Layer 4 of a small transformer language model trained on English Wikipedia (10 layers, counted from 0, width 128).
A neuron adds its activation times its output weights to the MLP's output. To switch it off is to set its activation to zero at one token and run the rest of the model.

Output weights of the MLP neurons that the questions are about. A number n stands for (n - 500) times 0.00081.
n5: 517 342 566 513 612 548 479 355 382 368 316 456 398 753 395 538 483 446 312 496 509 673 443 605 392 181 529 525 529 544 170 513 594 276 571 592 354 537 555 198 238 673 394 588 357 643 361 728 636 374 475 492 250 372 504 374 539 350 424 392 383 748 533 554 425 555 339 768 563 366 744 466 582 496 362 336 413 443 373 421 504 658 389 639 353 699 480 418 852 290 338 622 596 492 353 366 609 440 633 512 745 389 496 430 467 441 269 840 377 433 410 332 592 600 348 676 788 217 561 534 572 698 540 533 509 453 349 487
n20: 330 559 613 428 582 471 710 540 544 512 548 599 322 463 583 592 620 406 347 383 594 344 376 412 559 559 404 374 428 521 484 443 536 649 425 313 488 302 432 469 460 770 191 375 548 373 368 412 792 631 456 364 752 440 338 259 475 622 608 595 592 474 299 559 453 452 594 323 468 487 739 419 632 614 223 671 768 638 404 339 547 313 467 412 528 386 541 402 488 646 653 409 529 599 532 177 466 463 412 663 575 597 463 492 634 444 383 541 496 79 280 295 474 273 337 480 536 450 278 504 548 349 561 512 658 362 638 313
n53: 496 272 565 533 232 376 442 442 388 270 434 474 552 440 715 781 372 439 650 633 327 479 590 619 557 500 580 353 343 221 464 383 504 541 611 516 463 637 318 577 666 610 639 543 661 417 641 460 375 649 578 206 437 140 454 704 526 441 566 725 611 355 668 285 476 375 524 437 598 535 520 403 620 694 461 460 436 492 256 646 576 353 647 847 426 403 551 695 525 706 403 414 256 516 377 322 437 361 690 351 614 438 538 536 422 405 135 504 535 726 357 548 418 474 521 418 595 347 456 233 268 466 488 743 487 466 606 541
n63: 267 425 256 455 773 625 580 455 605 591 576 292 426 550 714 637 775 429 437 462 599 528 433 829 734 670 403 500 605 462 670 427 406 571 464 376 576 461 411 631 666 492 572 24 624 532 542 554 563 699 355 210 535 761 480 515 450 668 431 468 531 320 371 516 436 634 729 228 480 704 449 381 731 562 283 414 512 779 439 552 551 588 475 488 540 529 819 570 439 623 536 520 538 461 524 359 554 389 623 351 504 591 446 645 488 407 545 430 371 500 475 574 404 558 339 596 528 598 539 500 855 648 408 617 462 471 430 637
n109: 384 250 273 496 554 715 399 624 424 624 508 828 451 395 258 538 526 492 456 512 763 398 329 655 596 518 488 483 348 482 595 547 749 779 684 281 563 673 309 467 352 517 704 513 256 648 408 638 541 587 589 369 374 479 612 653 561 388 623 400 516 540 394 567 567 881 488 675 680 366 447 560 566 358 674 525 609 557 606 280 512 549 332 420 837 509 516 379 474 702 566 609 281 577 353 400 427 362 419 484 646 480 361 719 391 614 573 513 735 327 655 582 588 408 394 769 521 508 626 815 441 331 743 761 606 380 547 563
n135: 540 395 288 604 515 590 296 412 508 438 704 529 355 508 266 694 504 438 574 478 532 579 525 530 477 587 477 601 736 361 515 576 480 360 488 457 418 335 310 337 524 739 562 417 587 563 589 580 542 431 398 579 319 580 496 522 569 645 512 406 470 781 653 651 461 560 597 827 258 479 588 404 416 460 525 316 427 690 571 391 408 401 628 397 685 528 619 532 643 636 465 614 672 519 398 496 568 319 477 590 543 848 553 496 911 354 476 605 381 524 488 266 189 533 488 461 460 412 382 209 492 686 500 500 697 736 714 484
n136: 514 719 504 294 557 578 301 679 629 622 747 744 208 546 454 313 546 244 468 597 441 553 565 615 469 519 277 487 513 325 522 419 369 448 645 650 741 262 375 204 451 619 528 574 465 425 676 521 639 327 708 491 483 316 581 740 248 324 282 522 474 374 444 352 491 383 413 415 562 331 367 369 642 450 439 604 170 389 562 164 673 180 579 522 420 791 475 450 504 653 325 500 426 662 482 814 347 409 666 454 181 375 445 643 676 442 518 373 375 664 532 414 213 280 553 553 500 504 602 310 367 505 670 410 565 703 441 283
n166: 438 337 553 422 379 476 622 364 677 541 595 520 615 480 580 542 572 628 345 515 555 500 380 326 579 346 541 428 577 512 331 484 656 466 610 427 652 552 670 353 650 437 617 613 531 677 406 463 545 350 630 535 408 558 531 500 583 488 558 204 511 620 269 349 625 469 715 636 283 354 418 453 642 426 589 463 603 651 200 606 507 492 436 684 500 638 543 425 558 633 549 725 580 574 462 429 437 614 456 274 470 587 457 526 839 269 500 602 348 515 465 489 697 285 212 523 423 201 526 599 823 673 375 467 336 687 637 351
n199: 587 353 650 641 611 378 536 477 373 425 684 589 539 593 538 360 425 540 687 436 408 586 538 300 749 419 539 790 559 570 584 271 610 429 625 563 175 293 233 389 559 444 543 746 937 577 628 604 677 732 622 364 362 619 523 622 295 564 500 571 548 371 675 522 429 888 651 655 513 514 583 688 645 228 529 830 500 326 523 567 430 330 339 486 599 435 406 583 418 477 536 936 594 578 186 546 236 242 677 500 527 687 486 553 536 464 592 624 606 509 449 570 307 621 477 693 455 456 748 662 586 740 625 413 538 294 694 342
n204: 332 584 487 356 382 370 615 496 558 735 797 228 474 408 449 522 542 736 680 331 373 906 144 380 346 495 422 513 700 722 557 392 514 263 522 287 390 417 639 434 768 569 551 575 305 469 332 448 426 399 705 683 509 554 649 533 564 482 696 628 479 864 470 430 478 374 644 352 350 528 582 333 362 445 383 318 500 637 192 294 470 542 650 255 758 518 471 752 635 464 561 531 352 590 358 308 423 455 381 754 412 521 495 526 478 433 342 273 420 482 482 500 263 532 651 496 241 552 281 367 540 546 632 607 444 500 837 242
n237: 509 471 290 806 665 609 437 500 428 455 529 478 419 226 369 357 761 274 422 480 474 483 509 411 359 491 488 504 513 544 492 411 645 405 358 399 442 463 597 471 492 206 712 456 521 546 532 528 426 638 651 689 665 547 436 297 591 230 433 417 749 496 492 347 778 879 706 496 771 553 378 837 235 474 606 418 509 565 660 483 512 535 535 462 764 410 722 509 500 278 401 316 626 698 341 591 379 517 605 939 479 579 422 644 562 353 457 393 456 475 140 500 428 761 420 550 681 496 439 483 508 457 532 403 614 555 547 408
n255: 679 511 471 432 754 379 795 508 534 441 526 453 424 550 727 414 500 537 453 561 592 526 687 449 622 662 377 789 343 520 526 477 397 489 418 55 526 730 741 360 380 504 559 429 347 414 419 352 515 716 463 451 633 439 721 479 562 519 376 574 378 454 558 618 278 584 496 473 351 702 366 477 555 707 342 427 329 305 504 515 464 582 437 526 455 488 528 785 421 614 467 571 694 514 821 600 453 343 504 564 437 334 488 555 686 534 412 745 433 571 584 576 432 446 444 422 459 372 644 623 590 462 414 460 570 664 446 627
n298: 500 759 371 678 463 492 190 580 737 684 586 908 569 453 367 271 488 437 457 454 435 492 586 547 430 358 318 470 444 383 500 572 320 419 545 332 300 701 455 518 545 705 386 598 582 237 358 333 526 427 537 568 543 652 527 545 372 519 632 429 540 429 351 578 515 276 518 682 474 548 311 538 387 515 223 540 473 290 432 574 358 500 334 526 549 527 525 542 591 496 533 455 492 121 564 681 435 385 500 611 415 458 365 335 552 323 511 270 458 493 546 562 603 391 605 429 394 621 424 635 696 600 457 638 484 393 419 425

Each question names a token from some text and the token that comes next. It shows the activations a of the neurons there, in the order above. A number n stands for (n - 500) times 0.015.

Then comes g, the gradient of the next token's log-probability with respect to the MLP's output, scaled to length 1. A neuron's effect is roughly proportional to its activation times (output weights . g). A number n stands for (n - 500) times 0.0009.

"R", then "("
a: 510 501 503 322 513 497 500 511 498 472 501 378 500
g: 652 503 581 492 510 410 403 473 447 452 530 526 295 593 397 455 515 437 362 537 476 533 400 417 481 581 578 630 498 518 428 505 492 570 482 499 351 212 389 539 686 343 622 433 552 497 523 576 515 521 443 530 405 401 588 464 451 456 465 445 514 565 493 378 533 428 335 454 584 577 682 745 446 512 562 394 614 512 293 462 437 452 626 346 497 408 489 486 364 418 535 494 576 550 280 487 532 621 490 520 303 371 581 597 196 456 246 414 537 561 455 499 497 563 631 601 507 499 354 626 594 564 434 510 549 477 743 468
Which neuron, switched off, lowers the next token's probability most? n255

"Ar", then "m"
a: 489 467 487 520 507 502 499 505 701 510 502 449 422
g: 404 493 432 571 469 320 377 445 444 491 541 485 579 513 637 507 436 378 481 585 613 403 567 433 472 593 520 603 309 493 627 515 399 419 498 639 664 266 433 439 519 523 559 507 496 583 565 416 695 292 405 551 451 543 454 653 512 446 498 448 572 535 493 443 436 482 521 463 559 590 629 567 444 335 455 403 513 531 531 598 584 401 456 296 526 479 219 429 517 474 714 620 446 516 699 505 397 224 491 532 484 456 603 550 429 633 573 557 503 568 500 679 631 479 651 601 527 223 488 686 498 547 515 549 545 411 413 631
Which neuron, switched off, lowers the next token's probability most? n199

"an ", then "ap"
a: 502 500 494 490 501 556 485 494 500 488 503 498 527
g: 434 391 536 513 489 383 617 505 522 476 418 466 416 437 588 394 540 583 333 463 554 522 376 541 600 561 437 471 707 639 638 423 527 588 578 337 505 539 446 626 426 580 515 489 386 370 513 527 439 570 423 511 356 559 484 429 612 479 435 400 332 416 489 631 402 419 472 383 540 491 561 542 494 683 470 515 550 389 464 777 632 568 517 380 454 527 608 661 215 207 559 678 709 429 644 518 359 604 561 506 358 686 523 439 558 493 682 460 554 531 548 418 426 607 431 532 516 389 505 521 392 420 474 557 447 509 696 525
Which neuron, switched off, raises the next token's probability most? n135

"ame ", then "s"
a: 510 507 440 500 511 492 486 524 467 534 504 501 533
g: 503 393 491 337 408 549 393 429 680 500 575 422 462 544 429 516 516 472 569 448 449 474 329 573 439 518 577 517 612 618 252 420 476 531 477 616 596 240 302 550 674 630 582 487 390 421 427 513 702 639 431 468 362 552 510 674 400 435 594 538 437 505 465 536 480 495 554 573 586 387 458 500 524 557 521 613 462 606 323 512 488 496 588 557 519 509 819 499 674 469 577 499 474 511 491 568 316 492 598 565 573 587 570 390 706 621 376 506 418 566 423 583 557 453 471 362 554 632 549 538 393 375 526 510 398 704 556 279
Which two neurons, each switched off alone, lower its probability most, in order? n204, n166

"st", then "ing"
a: 504 512 504 506 497 509 508 847 503 503 507 502 450
g: 426 496 512 471 610 443 509 564 387 415 387 482 437 646 465 686 356 619 362 534 611 531 528 251 554 533 569 492 604 602 309 519 524 394 501 564 538 515 703 558 520 450 483 449 358 524 557 582 685 500 442 582 449 541 430 423 457 667 435 396 518 557 635 339 642 507 305 558 686 461 535 519 339 532 505 644 586 531 506 587 546 587 547 481 483 521 483 643 341 457 544 445 678 346 349 586 398 687 592 463 470 632 544 665 360 483 504 563 553 376 638 469 306 446 356 404 627 449 563 575 491 422 416 508 562 542 634 274
Which neuron, switched off, lowers the next token's probability most? n166

"g", then "ent"
a: 570 495 510 463 504 503 493 480 503 494 499 506 316
g: 356 357 543 507 675 533 415 649 431 518 353 473 323 511 513 511 401 591 437 559 369 465 480 466 564 487 559 454 424 534 575 500 598 488 528 596 587 700 523 516 460 332 435 545 304 599 529 513 531 450 535 512 568 527 465 400 609 447 452 303 411 402 574 387 555 586 456 427 642 401 583 480 553 377 481 460 479 638 577 651 524 633 478 481 313 491 489 335 444 388 519 259 306 357 520 307 617 675 345 392 491 384 614 479 719 515 512 539 420 231 427 488 647 496 463 391 579 434 383 525 661 581 394 505 482 481 500 629
Which two neurons, each switched off alone, lower its probability most, in order? n298, n5

"\n\n", then "- "
a: 502 495 497 503 504 491 499 511 515 551 504 482 543
g: 764 526 519 491 471 480 453 551 543 504 515 532 519 460 495 516 496 489 475 606 307 563 506 433 302 663 459 610 560 539 446 473 562 615 577 553 526 433 418 554 600 530 505 474 471 342 492 511 689 459 585 520 357 498 523 476 496 506 664 322 674 592 398 567 620 604 508 556 354 526 424 573 647 419 530 636 477 559 494 449 367 462 502 421 548 462 432 591 350 597 422 454 394 556 440 571 462 512 266 669 438 225 455 448 87 648 402 448 456 546 505 622 394 500 549 480 412 697 329 584 539 581 567 497 554 353 466 478
Which two neurons, each switched off alone, lower its probability most, in order? n204, n298

"or", then "ation "
a: 493 488 501 500 496 501 492 500 508 499 551 508 502
g: 534 628 443 518 574 423 467 459 575 476 469 374 566 559 496 394 504 441 590 542 346 500 570 544 570 550 605 516 736 502 502 595 427 417 517 511 296 353 540 445 603 510 366 418 473 436 537 482 482 667 472 573 427 500 452 688 417 598 356 544 713 403 394 475 326 350 528 493 526 608 603 611 625 608 498 563 466 454 570 603 564 456 494 381 461 517 508 443 636 480 576 525 316 348 749 504 600 184 384 477 542 519 470 488 461 463 500 475 401 354 492 288 561 424 430 599 650 707 407 761 630 561 583 590 466 443 493 444
Which neuron, switched off, raises the next token's probability most? n237

"sion", then "."
a: 484 485 323 502 499 505 484 511 501 502 496 498 500
g: 567 623 559 615 585 659 534 489 547 449 485 592 508 444 593 499 550 505 566 566 546 581 414 327 478 527 449 446 342 355 667 506 508 533 490 560 582 598 550 476 405 457 587 384 595 618 422 415 687 475 458 480 415 625 538 118 578 487 506 416 302 495 390 362 512 409 301 472 530 647 371 473 426 401 541 582 490 438 578 460 363 430 464 454 568 497 545 612 256 386 597 637 525 509 617 591 573 547 723 433 521 664 566 532 348 562 646 486 541 398 561 438 303 522 555 373 547 382 574 584 529 610 379 512 439 322 604 501
Which neuron, switched off, lowers the next token's probability most? n53

"ic ", then "of "
a: 482 495 492 496 500 484 205 489 501 503 503 500 497
g: 737 613 548 395 532 434 705 482 453 562 440 483 395 425 509 690 478 600 648 474 545 476 487 507 267 598 595 452 475 514 659 447 437 433 566 438 477 501 485 419 384 363 403 548 468 503 523 479 607 553 366 499 515 641 437 751 581 539 397 620 651 485 584 562 502 620 605 483 561 367 543 444 437 612 488 466 567 424 450 480 375 656 442 487 431 481 402 454 626 553 519 389 479 346 634 530 604 390 734 497 650 516 424 456 444 418 632 442 568 518 648 408 515 521 453 444 616 563 284 775 479 585 386 550 441 330 270 507
Which neuron, switched off, lowers the next token's probability most? n136

"ated ", then "av"
a: 506 486 502 510 504 515 489 512 506 499 490 501 447
g: 623 563 539 635 632 650 271 459 656 562 585 653 366 578 369 383 480 468 481 547 453 392 454 531 716 611 631 432 563 568 397 426 521 337 601 569 337 504 291 634 569 569 531 553 489 407 511 478 354 408 394 451 476 572 498 544 429 464 484 545 533 508 544 461 666 421 550 507 448 325 436 391 648 559 314 479 421 370 650 438 449 299 553 538 335 523 500 387 536 408 465 396 485 541 511 518 435 378 574 693 534 602 417 404 437 533 301 506 427 579 501 551 433 394 708 429 450 573 646 236 383 526 469 508 546 442 525 436
Which neuron, switched off, raises the next token's probability most? n298

"In ", then "194"
a: 509 503 509 500 496 516 502 418 500 539 501 487 621
g: 532 382 499 455 401 515 528 584 685 478 511 502 512 432 401 537 421 528 304 482 475 593 495 685 148 647 356 562 536 264 423 540 346 486 410 592 553 437 610 542 487 515 477 409 537 379 556 618 523 361 556 483 609 579 526 507 658 522 519 486 475 540 596 530 499 488 416 512 404 514 675 490 568 548 522 600 586 571 336 625 323 450 488 551 468 491 556 584 484 503 429 466 669 391 446 392 579 354 546 471 438 523 583 593 314 726 694 480 506 686 490 552 459 483 470 520 541 825 555 459 444 561 481 302 504 409 392 635
Which neuron, switched off, lowers the next token's probability most? n166

"li", then "ab"
a: 540 495 483 524 498 502 498 497 499 505 494 515 509
g: 372 493 439 327 313 459 423 491 633 308 444 545 602 601 509 641 404 616 555 521 314 446 603 646 524 400 435 434 711 633 421 416 576 533 597 331 241 475 175 563 503 443 456 393 459 600 368 465 468 517 461 682 568 454 454 576 563 570 563 625 578 502 421 557 655 465 515 500 424 421 524 238 567 507 363 475 424 459 577 378 539 487 526 628 441 526 510 520 445 551 574 544 340 590 608 528 345 565 472 492 691 572 626 634 561 437 483 375 442 486 472 434 477 560 373 414 517 469 480 319 456 539 401 517 521 440 362 402
Which neuron, switched off, raises the next token's probability most? n53

"T", then "R "
a: 501 290 404 214 514 508 489 472 500 503 490 319 495
g: 354 481 495 448 533 654 423 487 380 505 440 481 390 475 492 446 492 537 594 742 567 457 432 605 512 615 501 479 345 572 620 476 531 527 404 648 363 547 620 623 421 576 620 472 630 527 517 513 322 508 469 515 440 553 534 543 375 391 483 380 526 317 585 524 551 427 266 452 494 546 259 557 502 458 663 476 450 276 539 514 600 443 530 450 576 527 508 509 350 482 412 330 648 559 449 554 450 727 487 669 379 389 475 588 888 420 432 500 484 574 358 507 480 558 412 474 545 467 563 480 500 544 586 418 590 592 262 454
Which neuron, switched off, lowers the next token's probability most? n20

"It ", then "was "
a: 500 501 499 534 494 506 493 497 499 500 500 488 511
g: 521 445 361 578 499 461 446 532 469 436 474 496 366 511 559 345 333 613 326 394 422 456 539 491 861 506 360 546 657 531 455 505 369 541 373 534 609 512 661 456 509 560 455 332 621 400 480 432 402 540 486 523 644 523 505 374 518 383 584 640 485 406 496 315 444 366 709 423 410 466 607 625 503 439 625 558 546 476 492 525 290 727 493 520 341 533 493 531 622 516 403 483 457 448 459 486 485 178 463 460 601 575 553 515 568 509 343 501 554 409 348 518 429 410 623 434 485 412 497 486 549 705 611 512 508 363 460 596
Which neuron, switched off, lowers the next token's probability most? n63

"m", then "il"
a: 501 505 500 516 589 508 490 492 483 504 511 488 524
g: 561 361 464 496 458 694 501 517 449 488 487 464 622 414 422 495 380 477 538 362 581 562 523 713 751 460 448 450 396 679 631 517 483 686 532 503 419 589 724 444 475 413 449 508 507 685 620 381 537 506 521 572 507 438 483 639 481 539 382 418 620 447 602 345 372 427 684 474 563 479 527 527 518 445 600 282 668 531 603 510 419 489 527 464 450 507 360 429 228 467 483 503 269 693 548 488 333 514 259 466 509 501 465 610 337 499 364 570 448 618 480 432 295 505 422 498 480 430 623 481 535 432 590 486 473 511 506 401
Which neuron, switched off, lowers the next token's probability most? n109

"e", then "op"
a: 500 537 498 519 500 505 489 519 434 496 509 515 506
g: 585 355 399 605 620 487 364 460 411 422 497 542 527 483 510 509 526 384 493 505 479 612 354 615 458 567 437 656 386 495 387 432 441 696 579 656 543 593 438 551 425 417 424 607 593 558 521 579 813 510 551 304 520 490 506 267 584 561 458 630 556 700 628 691 598 498 433 518 490 538 424 233 501 648 518 531 528 578 371 422 387 389 566 548 491 399 666 533 519 414 506 739 588 549 591 445 432 479 558 589 358 458 466 572 237 544 600 410 619 575 547 398 449 432 465 581 589 358 409 434 442 439 536 443 452 520 590 535
Which neuron, switched off, raises the next token's probability most? n199

"th", then "out "
a: 498 505 487 506 531 496 503 497 488 494 506 437 505
g: 398 461 434 481 416 543 622 566 332 494 580 539 433 490 487 538 479 699 363 555 500 449 600 427 609 519 536 448 888 653 403 544 468 552 453 440 353 685 427 442 476 594 651 474 499 495 434 564 403 595 492 578 436 367 585 419 584 527 508 571 424 521 450 582 547 544 562 400 498 584 406 364 300 482 517 643 585 637 232 375 545 629 441 601 530 560 669 392 506 520 492 560 380 470 520 537 428 471 729 715 626 352 619 501 321 360 485 423 526 450 542 427 477 513 426 672 424 531 471 401 391 544 500 664 508 408 569 425
Which neuron, switched off, lowers the next token's probability most? n109

"The ", then "dec"
a: 460 504 515 776 512 898 498 501 501 492 505 483 522
g: 525 597 345 446 476 356 401 551 474 454 515 633 604 454 421 531 478 545 454 419 639 463 486 604 501 415 500 358 815 463 486 482 370 480 444 409 692 471 243 567 548 475 483 532 391 552 568 534 359 579 411 528 389 553 494 289 509 555 459 470 452 510 442 558 572 501 628 530 660 590 722 285 489 635 550 266 606 374 555 381 393 442 400 428 491 455 652 411 486 550 405 494 595 530 434 475 532 377 654 519 428 509 491 387 243 664 519 494 600 525 445 674 505 491 539 559 569 438 455 464 598 390 508 339 502 290 420 406
Which neuron, switched off, lowers the next token's probability most? n63